Layer 5 of a small transformer language model trained on English Wikipedia (14 layers, counted from 0, width 128). Numbers have three digits each and are written without spaces.
A neuron's activation on a vector x is SiLU(gate . x) times (in . x), where the dot is the dot product.
The model reads these tokens: " of" " the" " New" " York" " State" " Senate" " that" " voted" " in" " favor" " of" " the" " Marri" "age" " Equ" "ality" " Act" " in" " " "20" "11" "." " Following" " his" " vote" " for" " same" "-sex" " marriage" "," " Sal" "and"

The vector x that enters this layer's MLP at each token. A number n stands for (n - 500) times 0.0087.
0 " of": 507342214497530575581527592531570540509379601594606714530445273390564555445513578742313541410420534602420344452405524557524449523547634606535609589484617579535476721423340584400415370460515504556533528470438608361372387611474452623664423303600356564503604404554578427428501343556468626748438716288486480452460383514484630525558486443556456643514597620670431473540536369332523468525621
1 " the": 546461023505472541407578530553621539600548577469655561440507144492409546564649482591362630450375529660493526511405564490521493506535655541590655460575502603538462703657466473548415549493570415613471466516467484360437581539372474548641465318594499426527358408570666404437389453427561483585511637474498571438559417361441442581467477364528481586474560621594487576450445692269474410455489
2 " New": 607514190344453704565675511483518573547489702650529527460611390459531467274598519847371445465522520640580695350489490605447491538658723396518575447514519575480505525591535465554489359637677543434527302412467531460551521334532487398505404354554541558678515402615616329328624463444572482598438447577425507385533498518446470500518633554417511575512467515610432609372544635377548549369327
3 " York": 657499502336261687423648573516637672541549657608505549414488337518398482297640440582266529437566666437623655315570300676547520560671602394477403318603490603560570439575409452419463369521568526616567354470540367486565530455554623398505666498608274470483527293348587369496508432489623606483464567513571502452593406419560616494410526391533521462644529546660527641401624539632499457678342
4 " State": 560468355322460806370660665554513742517602606576504658458511447534224640521572472627400575628467603655526487360549390778527492448583539524409550459671260609492460560433348618517560392410627602486448445522481198519592554411463532375667512492666401556375684560307415414473706545497624536592443507627563528435518523341591444573477592439664509407473500341544462551490626563507371520523380
5 " Senate": 476486452364505697484490719490659640549662591607471439574566374536245594417610512778579618498566549594688514359600342736647334528531487501442553430569453486449526476433361384446528342430505569621313431457441405393506475492389668364445389400540398446421522524453350357428554578670697599472520632605664528426389552398607525579391418485598494527460525484757522552520297493765360506482384
6 " that": 429313503482525324346510706581636482515465478568666425518743396518438480485670549743370561430463688457474446477490535391411554501503653345510549451550544666550353799481366473353472554552449644569368462549398618416600574267378409554455369440648479608522495642560434335422657552436436561558452635551635591448641484386409468485408421357553435664570487532731520605518319420469413536605454
7 " voted": 421341490362594679585465502560557525492506660576343578524623295490428631544563574577540617336527701482542601391663507470495462594369422411619790522398422475473587572636352395351426453590438531563484563518634533466576642331294639683477551648499419579480295646590419338265693533617594430671558573534536476365545513359402513363429465560644465497452616660610387605483460473590381392681457
8 " in": 493476283416537372546501655582612662698685599692482501589337278376391491427496483644518553387303591678678474405651613520502670441593662565493668562364463629483500575475620549349480496618503599584346368541640441446632428624375374690520582604600466562554488556317381518527592449547446524608428595407538660407571243567446437364509448401588419579509469488480367352473546469566445556461559
9 " favor": 450439598331517350482440573517569608315449540518601606541549482438503433373347501554428466436356535482552650522645486555493420440446527654540592491336484463483635407718349361074444533619641610650454485296598672452531534421327371562542604462659521746570528493492485561261578493477530625461576576634645515371473532413763435419458352497603548456311717452582560519544593438455317408630379
10 " of": 381293265416532418503502593566563547558558588650500616456275174385524585443581519697427521352361630576400369488577673351505491424397637424477587443467465555644452656576466467382438412405462582646522517374455666436478364413397506603622558530551465656537591480313493403510606361656479555673551486447534451559558491447569580494558466485585513682511509590624622306504536377594521437732686
11 " the": 515402035415426474346529540539652544613682546492590492357460170475402567562625442630380621422305538643531568555423529431504525460547678469513666390571432543471439715731458421563449569503533503643443480538490498398502554469356521565588538404627499451508319432459560379456365431552585429556581511554512535479602429424476366514461452373561468599446476616582499521370396706433450414560553
12 " Marri": 568352489436293399488471565360377557306491536442611497461705400500594217343553488725459575514512544563518572544604496631388428470568659580422472383581415568251487452487478369331499330659603541435410521457683521398495470392581543298529477531442589589632613432297596536418485550581814577323404551538557543474557484408491329549550516503552655568585576431580464692420658479640387340517607
13 "age": 597371335469389561356470640281556565500585578705398523425534337554481447491608507654418432400489517617263600453489383689569369494612599571418530267554363544515471398635374454411464381463658638624285479458548448525622531451461547293557431549580375418466428692303297478577549455303569423493516596542643557471513485603436645547482473444578543608484548483612550438547764529652509528914463
14 " Equ": 583520400480415536416561420289534419422688508636561562722691369580355564360539332581601621474414536608556445597696565720487421450469529515457617436423420394352532531637484530307491487646533704509279516428514442298515678442478724493623502448515646543460556392397741479402589461559584465494429331605504459446583436478500487554440705492381517589519361432692606660639601283513270597585547
15 "ality": 534205554495430536475408616344717506420542498792527584477543377555525483615553552627520504372519495504337513447569523619496552545555554437470745472522318412621525266630359482406471316425641684575304538312434440432514480393292521422684394536571383477500538573229300493501480515325488499523488616591597533366657478503455578614559520466379557680460600559607464541586618545467468546778390
16 " Act": 642261591472476461447532748521662287497643629629400602458643470528355538500475670568578581357447658639588482456646416610498397378571447545488611529520545515547542432595646564162398324555533609507370475384589527321613513439249597403421462547481315650486554661409478456552717413412637580505486451469454497331542506381599362483429444477493533576386560501589333666505475480674372689521395
17 " in": 548514355439601353414569722553650683629644566711523656574446269416350533503429498641519487303323568597647419384670534610516627395571593561486611483486540625541490543415639584294516442516623517579230387559593484377634429626332310573481525550632481582546538589395449443503592439527401484588432548400483621377557221615523474409499395363618502623524444522593469327501469476568460555419634
18 " ": 556498528637469559180602446522452575541524766600415572511521425628653629531484600630564471455402500605464594434652403620685420446602562602559499402433507497617408657698351706543589463357661448660260482316504938500308601422466597468467395496502358579609429436406513322490594381756552559617531574428639621373460475554558372540450349515602505536524544566600594496445580411556432516486510
19 "20": 582581668652589474372587561499583586496563772588426534662563455489674601510618546536629530497437483677323427434641294561481445478594574523423475497427498550709544574594397503560539477466561306487350369506496768434510494315306537250581346409502402437749415389482503436280561529604387343753616652485494582414428476284531577265534433465454515465590576604597385575446463593556368403521504
20 "11": 685418502517447440470502598636507452557492658555462527569611326457667732399452541491516563427627511479513404445695432564648459442463329553438734501387280679643630625427352605392538504541639524645160362607639507634564440489296454269569456463589456429619460453403426426413550444666463563586573593570652649433523530415409480451455454354549540496612643576588534564420669551760381604557373
21 ".": 267498460413495457595508617723523519569564635194479416472669453623514644565547575497405623479509437588532377489646508462521455461422593562541540503408369666522323687527567544345539466433672476619445442435603568509508536318549514616557334492671598645563491705385590422646610392808494391620450479396558640457415439389485494437267516329563526532424556497684516447512502408724404402624529
22 " Following": 451434407486590415595513523553507383461769618352344424549526526428301611269547609618473562373450486833405312523491418279470410426554520588427524585533601593456562630494290359554485421628571465534502385310488602445549394302616462576599604626651616521609526666408636391489538575555503512695605650691655582481447371492572620461602486408565564428518617428589443445605449533577431412709683
23 " his": 453540260548394518393630434352525569468713424522553548509418316520482601376653568625561620258417434590636633618494508319523428574589569460589488288752467675481528665522545490491444342628580441571292521414488523544587505387218537599597541436682474566495539584530541549490614495580677509548582577533612525491483531537663331486637404571485466429521613706628553477569418706600415463682576
24 " vote": 475276530339457438529421667621549540437487439543378535679679279547426561583473464523597595449523675653476598442485385502490450529475426590573636382408369511453677410637366376421384339506692632477470449499650475530624595300295533580507496479592403437280394634586404408396592476514534497559560560566556565352421555458421360473476449608727326450416738532595424540601363419615496619688314
25 " for": 437436281462551416510391603576574500523628508647330667587345238381522466440527558772393524371450589633554456440569542436509605421408506327386600491565360707468540640394641482475547389526450666505488425338526486365525529411434485505575540412570433578505355675350447423407423501528544454666511589581585600401507331422445370391514502501576382756438497483499413392308578427434473695613660
26 " same": 567443452339516460653467632722578574533607573524583492613600334407551432514518576805643542496486560618542662543478563418405586523752491638357598418607272712450372621593421472499437439638477666561391474422497623521636477367448558672393668451642649328577362506486352363331582576574520575570406520541528610466414339487564610459558392536411525564491698631567616660413409631552416556520385
27 "-sex": 613405377478426664587425553423382315470634428628506446615477352479637545576399487787605622448368528544400553535579539470478310515810498603464491608610500589373567475646394538581519402573487541524140422358434307260577583380428392461657544508527426619463465416474472652348688557511708653480427462531514459490450246278487586570432444533517411574451574595548528387482645430541359568655303
28 " marriage": 551368520540456587488308704590668529300453470565483447584587401467599640456470458742564495447402568574456475312594485454483344468536559502464560349627344576521501344631478460328452355462516499620286536380329315416594526405351499435453606652573376587489613495368345421358680481431717651402569666565591552387614446312487365559465366404612508527390590464587441605602557446603575686710400
29 ",": 191448556448669264580540706690583517475575601405535616495602202463516589470519605632381664364554675570467506493585501536545434386553566370459526439408624649426428568518372679464454402493571427531465421355496631530537470323639482568460476527601563583609425549528595425553552526629481427608492489369611681435562396430424433557301410400422480433479594521623423380582505551784465437700486
30 " Sal": 547382503247438452309407497476518484492408581650449497461596340570497588354493515589478478498581663730400471509614526791410413298591531592561774609478543436451520548300432529458503490679597465458332407358717545416478629557405396621400563688556510710442538419613725551499436342421557324521378420598541580541460357498494352538567442620818498495403454510574387467619534576625439515692437
31 "and": 493515420453542457346443491380492656523535596727422525449602410407488575419656383588653441449596521750469457495613498667546559498575612567302746342627500497470539457291543517461517311384552464571447667324729650523459522480327434476474543518768444382532391415391466437585578479586497503504353550589514509309586385420583568560384512423502402442603587249561554602560759596699569565434493

Each question shows the input weights of one neuron of the MLP. A number n stands for (n - 500) times 0.0012.

n208 gate: 546489551466457407506559391609400573524444376374580362429442394463562302507516521522443492495476533662533419336363479309503503481462382409634569539243500540661529449630472356643525531565420495449682597690503610587548450579627444538557579663500348500591540435527405575523565392497704538457573576422532515500536598583474347484568466687560524503406445654570371495489503461311505487486464
n208 in: 663370483399592492450536500688494508497443437449599500445614404397638569332470546405548643389390484457523568516576627390380560634602476538619453538511423550439694464609377367532453638532362385278586511534416591429352438461540580548472473628606381486539508432552393467309562345453539556434564477557668500369642473456450467462383476617633522508600574673471568658698461403437465549403581
Its three highest activations, in order, are on tokens 7 " voted", 24 " vote", 13 "age"

n186 gate: 481538414403470528568579638529438481434547507484653251268565565395490339754720556433426692394622436546458360567269407440600707563477553515452402457724391456497431587516506516523569435534408440319614528600474493615522633388289591406589441553447441360362616839497468436565455431424434506443472468448616565597229355443452453500641426650513566583625516369515472473437587435396304491493488
n186 in: 478422651514566608667456429588520368458701463650325626563435406514554547580594598452661516598508567406315596540451405530536489456514593535310500402576393494600514416327558440433605603430514638386436552483486606623646462539376547440601714557364612528476390560392458444562676467514582308484527565576431510585415688492612626536528448500486367524475497646516547455599565590633301495569424
On which token does it fire most? 13 "age"

n308 gate: 514749582620577344587540368524431599552457485538525482517585748404391512427546537500521409466554692536470511389241500451285417566491537548562457565567655529576563491383473644682525630584454385459390560550628527486532613687475575645424546435406625512361421500537356471447462614610464719376438644646489529557517491483342389625497483432512514646436434494408346423497615523445676517686486
n308 in: 349440478400627282582454557561460550459468441533384365554602536527519525500449470528550570428484408475707685555594639535670557376366634537589552487460602585535486472494347524394611463497383416544473602564533432422457441215577503332417546476594385395479523503565578393497558384432357547482651483481446581653568581519594481382426602399407693437461477506663540568489600658451534468356346
On which token does it fire most? 27 "-sex"

n288 gate: 433433491388655407394465461494500465535425440574393532437489375452456419595633646353672446511431332503339514408543358575336526529458437418417497463525650561445422512692459617414541636427407399647579474450573557517555557627441639357506397474588680359533410304546317570494467431535436450575576408503627295383362575471544483308603497380712462525538293497337543653621639531584579523581591
n288 in: 400661565425486532424480455521415571468541491584562470517644593311670354495384491530309397532584517349686584536512431544546552567521512540458600557577447371484538467506436609389683523517623506494494483694538579647337342562404450467485373659627520397511442497427390290249354529547455548472537581440480416546447497444421555740207592476353579597346524423466491352401536612474611641415672
On which token does it fire most? 31 "and"

n21 gate: 352617503450379469451406551461437215638611371471601477505325448505518594467652533479606418535384644487391625363427475492414621379523510532633614600438388457513472536453415490489406463522441601573610600593477350530518493575416515474592397475565483505623502521503562536458438560409660676473626399604535483460551697477537588573415453547424487406531429533468558592389482525424441448363532
n21 in: 503391478473548670689489513398462374366657595474503500486642677470409388526597492449543522412553497468637396679538453525472666536349475405537645606557460472465414441587317525538479478473433439630500379440511520415439552466373486272559406363448631427542392531600574444413480467531442495635495364720456531717532403405513511324492527420663569584486448669403497567386654505492627607700549
On which token does it fire most, and how strongly? 11 " the", at about 1.1

n254 gate: 508389571625608592468538554711589310589695531481466571383365577434453508465551452440484505542586334378572566466463648302658650441577455492401476357534596589563393669492569563537441505531470521500403545467549389537578479579401524522519529550455413440347584517519415459413527550594544624708429632432417590550423473376497716644426566361417457448318428634659433500468574537411479492511458
n254 in: 527390523623555378297604540594588450580633618429353503456510469546454488505606524409551573534436536433543485512456478485468638658579380600520517295440543505534448550381491371495389422512298589452470449477445349478591442578514483431553426669356542540465599528435452485493604399502552670519485475425527542551512592326572571635404544367441418625480438603541549524493665537517604568614622
Its two highest activations, in order, are on tokens 16 " Act", 10 " of"

n25 gate: 425494483503296670475546667515533474676511536524430439454619553472447483433534500474524542469497447547627429497511387500572489514264443438453526557531608425421626439727525415482647472542538397596584262538468438469457556681645457355421267409457534497492530521641521410629394551414451270412449438534750532597580400535370540634593664443725632346605539544361409544503606624440604520602492
n25 in: 644586422522313472458547261373500447622399511593645682459435494516626533546409478489517497533451561506472546444563397486404566484545470605497608438535542550392415607483521711398401605468597379431497476492564523582697503363388467395341658508492454322670628647575388478438328574401545702621368483519552446454489497456574604418550676534423453524528351570484612336429410476489460337474519
On which token does it fire most, and how strongly? 2 " New", at about 0.98

n247 gate: 474518373495492497432387458559522481442300402626467532575650436418591392353513466503551441397461460387522588550456588500539354479296472464503358503508528468514456521546495482586411544329482701560526611516317486368487461481584537433468609448546361481333468457450417466421473598434447581578538527280500581435573482353372539549723459478489348495667541617277409362547597554500446518405564
n247 in: 542243484469445427345419515521524605479479405497366622751508527400388558371580600566569390521510528559479503377485554448562407562358551671364552364449480503625438460616361579420448541459610544468382495500542608485505331492462495588424405479541492366453611473576373508495433485484483472495520575380458617497662274523357417469505651527481497561524432627465280485505561497422634423438459
Its three highest activations, in order, are on tokens 0 " of", 28 " marriage", 25 " for"

n204 gate: 538590325586583497428387437653308716625477443559567576468332444475600483508558617529391571605440570673369355567569665537546540434290483310494677463480361514681471491539508486390486466534480494600407614518444407660414517526399497610523660511463591255478697399526435462370541563561597403464520574477621277540450693517420428429535409700551494579471509441609509361555391511549525432491339
n204 in: 434418495723586475406427583439618412514487472350439412511687506575511364388462457752697471366416545436567554615446374532244505414422671508536511548534375481503511494418435540483503367458639522458391457461404326436505417506368527336393508347302471538479495545524323360396519422383529524598428342537454454428619492465443621430503390480620543418632508572500583432478514601416437460429455
On which token does it fire most, and how strongly? 28 " marriage", at about 2.2

n68 gate: 428401642515557590348446580573568394455482311543456600542553531400598455449569621436607529468554494383598340555476538634512521464386530512310347515506621497611399427528497385633514691646563640385569488433436599293637556537645449435688524435556559606472387405647424497438457405500706457471512325433515296423563413305535711562497406305574476616415516619497758503443558785464520568615547
n68 in: 395489344597487407691531422446497611573620631497497474475326526475365689632489375571560541691441486393385544511536597352556452422494400558575689561598376503476612403506586630550511426431517326591384514403381584447464550577623508460384617616478364401393686509545471491681431564447422268610484543541424678542567377503476450453736552500624461522403430563565439460458580426497658572573459
On which token does it fire most? 27 "-sex"

n144 gate: 414667516503538540538739526418327647368436603434659432516484299516473427399588341415385495410628544447428389389601439473604439591505569410475651600526407395397441353511625614593594463445392438546522537607427431527516550484521527489560689426646479552497551442457443489571648566444531570469455456537433510407426433436477665500563365625583594424416606424518513562222440621449419397461400
n144 in: 594503408467584492534549584397565534641436473492447468497533388505595414432562395463776548352490583618500375547379554464405448554471462485614510342477635654417353476535537622618498342457570629634469393561403500474647332455538682455466428538436574589389505635440482466434516567653470478451525299497510471526498619710550515426532492543457536442424605621415613510567471706505450485557454
On which token does it fire most? 2 " New"

n121 gate: 462484538422407440459495410544452443546570458439500412484396661548401522538535375539237391447548461567406551573548654408449500718436441588436568556329586378543360489511451620500438513658533605461465423696544447294457468335508338569478532380369340412469613616495561486471456618570619661433503530415360477401441516541432446380560330411408597566448565536586331586551525402370387431531479
n121 in: 420400503534698531439730473570485445591545553465575488517629471517567315508347565691506366503463555488561565516632494443511492441398620257640417547611705574600494503326486542389516480381483375356391581570440588503514427552544651433359539385612567379460438535457341566408488598560383287503478517517401540430514477366355477590382548379673526395546397506544562451474459369554464525624787
On which token does it fire most, and how strongly? 6 " that", at about 2.3

n127 gate: 473641358577272518445554537689593464572396246598543312589465528497445401466536527670442359403518431491350571534459576446444613681592500292424545559561514431605541582438497612465605532483686429677341650482533574488556500527416357552394435432547488394475579732455415615377381500530614491668660506468312405441566574452431553453606673466580524639406454509486494448440451347661375468593763
n127 in: 557338515512500647716530489613677282671684596528500421568338626430726587438557470518430382497640647460399423497580588416455512479408450606393452668395609665459586430519514459402352497509515533339509453622515698390423503643616368746343601450588494430580517485653457443532543417662772532446658546532354547465557536317529491562473420537589590456345519546428494448524641518626488397447430
On which token does it fire most, and how strongly? 10 " of", at about 2.4

n277 gate: 318424353468481585613535542375449544523378494497361358465491393426666436473625546402533491351601559611458609556399575425552613384327468326461596477466567485636358382615544300383453469517401398595529417601476536618416563627523555611382540500466296527472373223290453627568577471538494466597483402531515503460575245716489549690512617638482453259580503494475514388474518566491554408506580
n277 in: 462573522516415497448390520486547451500543486497427568591587327463443522440388450445508603677543650392555479397734611586436364559585608513453384492550598540460495495246628545381523574395387575559400484544516519391521439503492484415429596428511437508518434585425470478663538524578510492387589643524331480545690599519497625471840442325555360518424411677651524523618448482487396442536516
Its three highest activations, in order, are on tokens 10 " of", 8 " in", 3 " York"

n79 gate: 448330497531311267494448442406572541653563509453559512628435506407544425419594684395409342455471724684683645519432381457426631554462494689665350604573478491250540585381623517482462514539506446437607418488268447509494613678542580600361617577540506503557549453586599633480482585422478384549464468478397332526407448434596454491430438476595405587488476474350614453580670483440545441374452
n79 in: 518629455440482445517510357524301542437484359524413529466523452585417568468722477543468492459531480454608547515516639505617315492511562683427400698398399361341534449560512420428490451474534560613518477524452476331409451452424348497428648609446624439483460481403407439497538510587578576535710457292458600570480521364407451458441399476503563434712554322434544538639369495555526425407539
On which token does it fire most? 8 " in"

n153 gate: 486594511437574528378585555624643589558467244424524550516543556637452497660495413450424584457443503605460467511576511349462503467469554522661461616535574497444495522611503573369617581492390399600403465402472571405533651413532528460428554397470598453560648554588604581476309582478476399500465708473437385614235415651521396337503562594463646492428554656521407561516607535692591554772454
n153 in: 530512402538551547535615598377472613660345347566511557681628346561683621370509503467503471523529384388415410684421486518263474482370593477569633627305579450269409440543623503463422592422553559311666497419586573529482618590460465654491430462509485589447556343532353473422440611586632432494652392416456648506635567571531482774575564527579397431482610330486529514403527523621428349390431
On which token does it fire most? 30 " Sal"

n43 gate: 429618552408477286534502474355340361466575589500483329322423563512333679468449473567503449519559576419575517540306423478410417597583541447520576526352575466555464375401514541438619567443466502432468597552361340464612421572462446457428590423616679418507486558436418421440462442512423514458586530502473425331493544512446566570577553472558566519473464455365396528441357625488519507523483
n43 in: 480579510380505656487535462417467475448618428432512397520425477466435478405473544492646532398645412337424451486461405485365439512533636623465512456524569408500444570405467403474491367642537569498542466399522365410635553716519359563483344483515568488427470414458525490565419549416436343451404369353377486515540343498649476576500342475604557438512569377510500446552616442372452323492437
On which token does it fire most? 20 "11"

n100 gate: 548531690511521480569466401594456455559545567500617716589591296527400508550525522457497577533564662312483412481434489536511464486431627569503399492265497500554656574581633489535471503503472372334398591560619384591745445463530506583576525611332334537484587374379566627558494525290471487556440397642578503489460405623465644514457428251442382552543567338343464446525340585466372522462560
n100 in: 368585503526442252577661455562396489458639563532592356401376489417543648542474445529452547547432480628551669492469518555476479576465547552449627534569568402366524546503565508486552435413482563561641539521524710591416546369559442508455677718440573500425505460429457559564645531508497644457610624510303549435555266434460429550527609690459342423564541543497401503503443404692526459423459
On which token does it fire most, and how strongly? 8 " in", at about 1.6

n292 gate: 457378582439304378468408552431427536410615500517484440280487553447602457535441577494481508431589479520553367482465428355481731530279606352350378593661315587534597409612606359597454463331411629549397588508456497596608529527448543406653505556500495432477561434481453557431564428413572344510600467415524334561523503384513353591505434564492640566552559415448337425581566489511616473624434
n292 in: 487492407562457656497511460589492588688482511392418425513518317394589431493372368575387593345503556619422588528588479463521605448430658485492532552518510561506474556601618492408430554546455424447455544403489402359322598436656505605575505659427482410303512546474433524407664599434575520400675629449555613669425505503386409560439428486297439344460500476515406394513468446492597329412428
On which token does it fire most, and how strongly? 28 " marriage", at about 3

n26 gate: 579443614524467495538511320321413530457382441312437352527712517439640578508484577522412463439393422419660449552369397473484621471679574537367281458453492578471444379550461519574441349621678591593473479549372436444524437533411441503530593410452593440638620586584500467463395511470433575562526464555521560375464567497523249529396511717553508631492511319625455451454445654492479503579603
n26 in: 604364446576589484611373437462470647378400577459400519616542557279492471344468539519560432422450423467601581477552526452655558479685578461530460427456597604576534422550449638450445432459582474569497453557696377466603542489508572481479458563458672495407465454611538543746476508537515510677360538549704480476538566442426563644492422330574558637468541279592513622558462547394637440376451
Its two highest activations, in order, are on tokens 12 " Marri", 2 " New"

n176 gate: 531441448668436415458441468531441588554538503658540620559487529515534485526370538510447361503426547458516548453475487503740495423432530442690626399568540451497515453673542414478583440553387541539557528471560372487518543620542490656555373467467667482456532305479550500601366543554483342397583539485708490411358510647465625648466513489566315465490529628552413601362539558567665513618336
n176 in: 518611492455443495484610500480508530492557482490626594483613508478454553566530631457536650576525556523515362486483502348318388532415468618397435483563278339503470587440488549392533586383359478428417424520287469458662517584556553590601525510424426404536536687668683518554456394392536661603454444635395596616519460470510560559434434601420475493591510457544433541480398360508422419443488
On which token does it fire most? 1 " the"

n188 gate: 518450353477672561287462611462596711590356482470455362486517393545491579394494483500461446529598520458301257450552503367537584474402437352568427520593779352565558456632536643494379406460558422594532429660532521417575528441472529545280368595363529485373519571349574477480675698619292508439376432418601568423647520488497431411568534590533506587488584512559497414312473509546430306509506
n188 in: 529620576510418303709528619479562490508438419415442500557696492609606383604572385677466477475363358505590454445597505575510577567566390614516573406593502614492598526583394571492475546336479515550500569571421454336693711460450562521537426387429482545625527569430344602530410357510421483500442516467725551375458451500644500497447525564433544520440613455357356555513550513508480436484500
On which token does it fire most, and how strongly? 6 " that", at about 1.8

n103 gate: 541512520677633480428529500594482491697382485624405737603517651302521390562693503359509557577371508315524617497360713526675586569485514565385561449463528523626595664587448489427445659455625558558500565429640455651566537432548642663529506397466457415585393497543379480602462449509412436580435515350555288486541422561475643466506551646613468407567350591511672616460651628569475452455619
n103 in: 575521326472493647428482522610561562539235543550388562426606521455445495466503404513513548505569502545518447562546634492584602454429540465516477472420589515459594500532502530665483568367358520613500416510586633574556457466512521703412457480578563539717398411387476695563508477513478507632575521440636510464544485515406503576602576389460531557484415521493660283326511568657562452476756
On which token does it fire most, and how strongly? 18 " ", at about 1.3

n165 gate: 548390524477497461548509559400392602488406377512546464524401500517500669647571459536570483436441363448546427372670558488509471582339523323527521515561588601535441455623503453459511573535467402406882439343359457515574558376385405622542406515447430467410388555580452434549349538441602654653338664543435481348562267414255491479371576561677568460671703446474568565338467520411347459327407
n165 in: 449461383440512568430502663451522546464294408411600449533472510552579452486452341505500325429677500520473384396502483661579375493451597571599473550528475355485505444562498585630509406500391517537425462574383585574512488524603531646500348386574571519466466367589507481462507412678470484477467591538438603505581586392465545607495491398574404575549517419696488599462392521423453491470347
Its two highest activations, in order, are on tokens 1 " the", 6 " that"

n80 gate: 299385666567786423411641377629338479503494375509494476567407401417410473522439665629515783454345497545410401540590538529570503628542624454410285621534602600450558491534511679466517658477703444523376541542452454642576552485423438464494419433503517491486428407429658601621395549515525523351511551448438489387396602429379404433318448530321474423515719354523480489629383445629477358476431
n80 in: 436530488455690424428545350654372381300506447352600387539512525467605479551431643718457583476443410525435530361300574205623488572528580538447343693568616515647488528466560423602474465376609650535421598408598403449530547574655409401610551384649509592477449506367472518606478509627287541589438500453620539554488587349486368652323467743419488535442619466477428419443546488738497417682515
Its three highest activations, in order, are on tokens 29 ",", 21 ".", 27 "-sex"

n39 gate: 603365563500523492457575485505506590265684592577424614391391310421593683545444357432470534513455313439539569642476540452404679599533471434483400315285549543529452451600510407650421550353373508497576503464508361527369513582563565478500330519526391524487525563575402492450495471581405603474586420587588555386577532317583495580388519456483516437601439595453519598559473363409435548430695
n39 in: 620419456428454602463425609612639443341626513562417626461414500507361541527510524406545529514577345410532464402464569423565621683522565502336539309479521510696411488631560462546461517476520410493564493493561347423531483567519534445409447613435433549498624575517441431452383555442479453470500507486488536358572381570442570560493507357497337398517354480524553458580512519532526567417764
On which token does it fire most? 11 " the"

n164 gate: 641445550448634456663569356570474636503541366466420450443440520603789450619536495427610313416527444452489457542350511538505505505562481500441530546342619401573363413474364522549490516462616484355614584478494585565412430744412310367575587331535533500497492669459492469352514467569432566518395523624396538595534519638508505386500522574483404489408269743465617452514503535362425440620549
n164 in: 393337563494698547354432477413730494515403641352351557506552424555602512539391395521524445573453417506594474520450721338497556629627561509415586433578401376541515554454306529313522517572456418452542497515566564290515488512382633409557658404369308446346559669633446404592412398538483543508494482486556511325381683624344339342494689527369524417632423485443494531491591564344428407571656
On which token does it fire most? 27 "-sex"

n313 gate: 506462654541623485554368310356533642544442257302614390526512560460434485659474561455599414451346559355335457593422558389483485596605578580503488629457353503578474551606573532670561477420453608643473436470378555572357503542528559695479596321561540616583409647497417639494398433617536559469646695397634519379660404409528535514610477558443494343482670690404459365445488471520489272588563
n313 in: 422395443484566476497535446344422489696407464349438378450521563301601350462428553421451447597516593665618439374553471505572628556519392508549586566471446446597521378736464421743457421463446500692619334473451370582561537413433551615530468511453679541480409525476405568586393373564436495454662423419612410421490431436382466489497447478566508427351428571350516341516388497553492408589579
On which token does it fire most? 12 " Marri"

n33 gate: 478580422263281472473494461404531436511415566531551590585541568427376511536602573607472405454626436423548500381503546492464338281472370411511412457497550602641590346546474560483565543271564445526531592477645531519604462528575506319363434516399579553455644715522545444478545655525463532471430432473605554549434390525421467350612554386409550572480483326484678336277452505332452427532624
n33 in: 566628391386416457465550471311529505568460479441429452512609582380454616549470404395405323495500498448328389555584426525592510483474532507469477382690507580479455515461581623466403357383540520613528287528452513393453552584459462585536443550443502523367384616465508444547372659530488428476507646520500488418454602397681562440353478495479650515391490472670500510580600429455381631437574
On which token does it fire most, and how strongly? 13 "age", at about 1.1

n289 gate: 524438598616733491415485458644482467479485524503415530570315497480662359398480604449665627615430562624419422556401514401488681494380517578485432500620689515435529563476539555503458379517459740461651587554562552401453417625389553452598468384529468518664375449541255485540467300547321424472463506537731407648236430568483587430402431630491559372366433557364628584573455592556606592561494
n289 in: 445392400649528558506616522574455541468681371470371438598563512526538270560566340473488503548664402548408549455477392431641474471387480614571488463528444669475477394578467637399558494475532488675620494243626470575428477370413454420482371549277389611533511387674662570574334486343309659655475639483381540574325431381522445463509614494569459551559557515455422647425681580538387397603460
On which token does it fire most? 19 "20"

n104 gate: 416497545596434433596467606446661363692470537543500497588525557633574581474564432492491467544428709406378615479440637470525431470398459456435658467511559572621522568676534525526463492457564644524539612390629431717503437590573492594581555464363361562308529386506497248451364560667426623669403548476406562481386627619524690357466516560411436346621592523363519609425438437395438445491527
n104 in: 519377578476663545405561609620486584513532519582518530471508383524522430505580476552593521495500536533599611459663492707701428458516319505626417458648595460588524378522436639553442529531329535569511461598462594373545419530391580453500547408484408567535505492529473505565462516604238431503529465557561435613294508708390622286416600461613679539460464630567452523604375448444401587561591
Its three highest activations, in order, are on tokens 7 " voted", 0 " of", 10 " of"

n215 gate: 488464560577509356506506432436441491536649351433407406625647610386415407615542512494436556273360509371712503374361535422399619527482365515359428494538676401675399652537529432636639573579386664540578450555473500512509579500387539432533547314447412615588327592359427482538534432680411537454553543474667536606463428575290420651567309571392596483515364515373426403604460559655320662332468
n215 in: 390532571389515535597439524621467322548490294411347536484633326465448503416615579634556437626414475454704421546548456526436417490477503362655500541591543442490478425320381585635610327350674660469723427529282540557443613438410340253552544291658377448342467582506373289626359567490512503466369339566446542563543430564509564525633472616345500357429606520531373482714516437401310762597679
Its two highest activations, in order, are on tokens 25 " for", 6 " that"

n257 gate: 540580442492418577448560609422562546617410515596417682175427585561456426492642593480552377399571596430544483339520416421523542401354452578552511494583634440564435581447432391377708285550666438465583478558575491483639525572500574465563345548399486284378554497600474520675474615300503601552486317542656452385530372406459686452465478535506417569537506474665573443472512472563525480627689
n257 in: 534483351327508414512483421562376539486517523415562520547445326527412461339566541661543432612483521377514374503637514411390519423614486669483514467565273416388456610656466309523640459416525378391584607548430537508470612398716506594506569503418459407569474517300381500554543533439458545508549557519453472686412470378636506297706418460500519462388615554530428551622437328628673437627508
Its three highest activations, in order, are on tokens 13 "age", 10 " of", 3 " York"

n223 gate: 477534406609333639591517462561327437494472526465379311424553529439491452558627542304500458575483541491596559381486511511542444612593611403361610508439590636563489695512503567449369497635622559624546578391614415548500525494508528564197584433447508246631372595466604628544387520472567663672511350367452429313530539557486620545549361532587398552414547523412368405517410378554505572644572
n223 in: 584419492420444545548550556514318306531503566288373395314522471566381466529469445440409431741578624445600558452475689456420500663466593525380556467402645567571475639538404489544511604631475608524570448437554477552450434457538419655421420285527593348574376523528455708462463390480524521543462449563550471492337583458546624563602527517658450595472413443311378425381466396458329497726497
On which token does it fire most, and how strongly? 28 " marriage", at about 0.76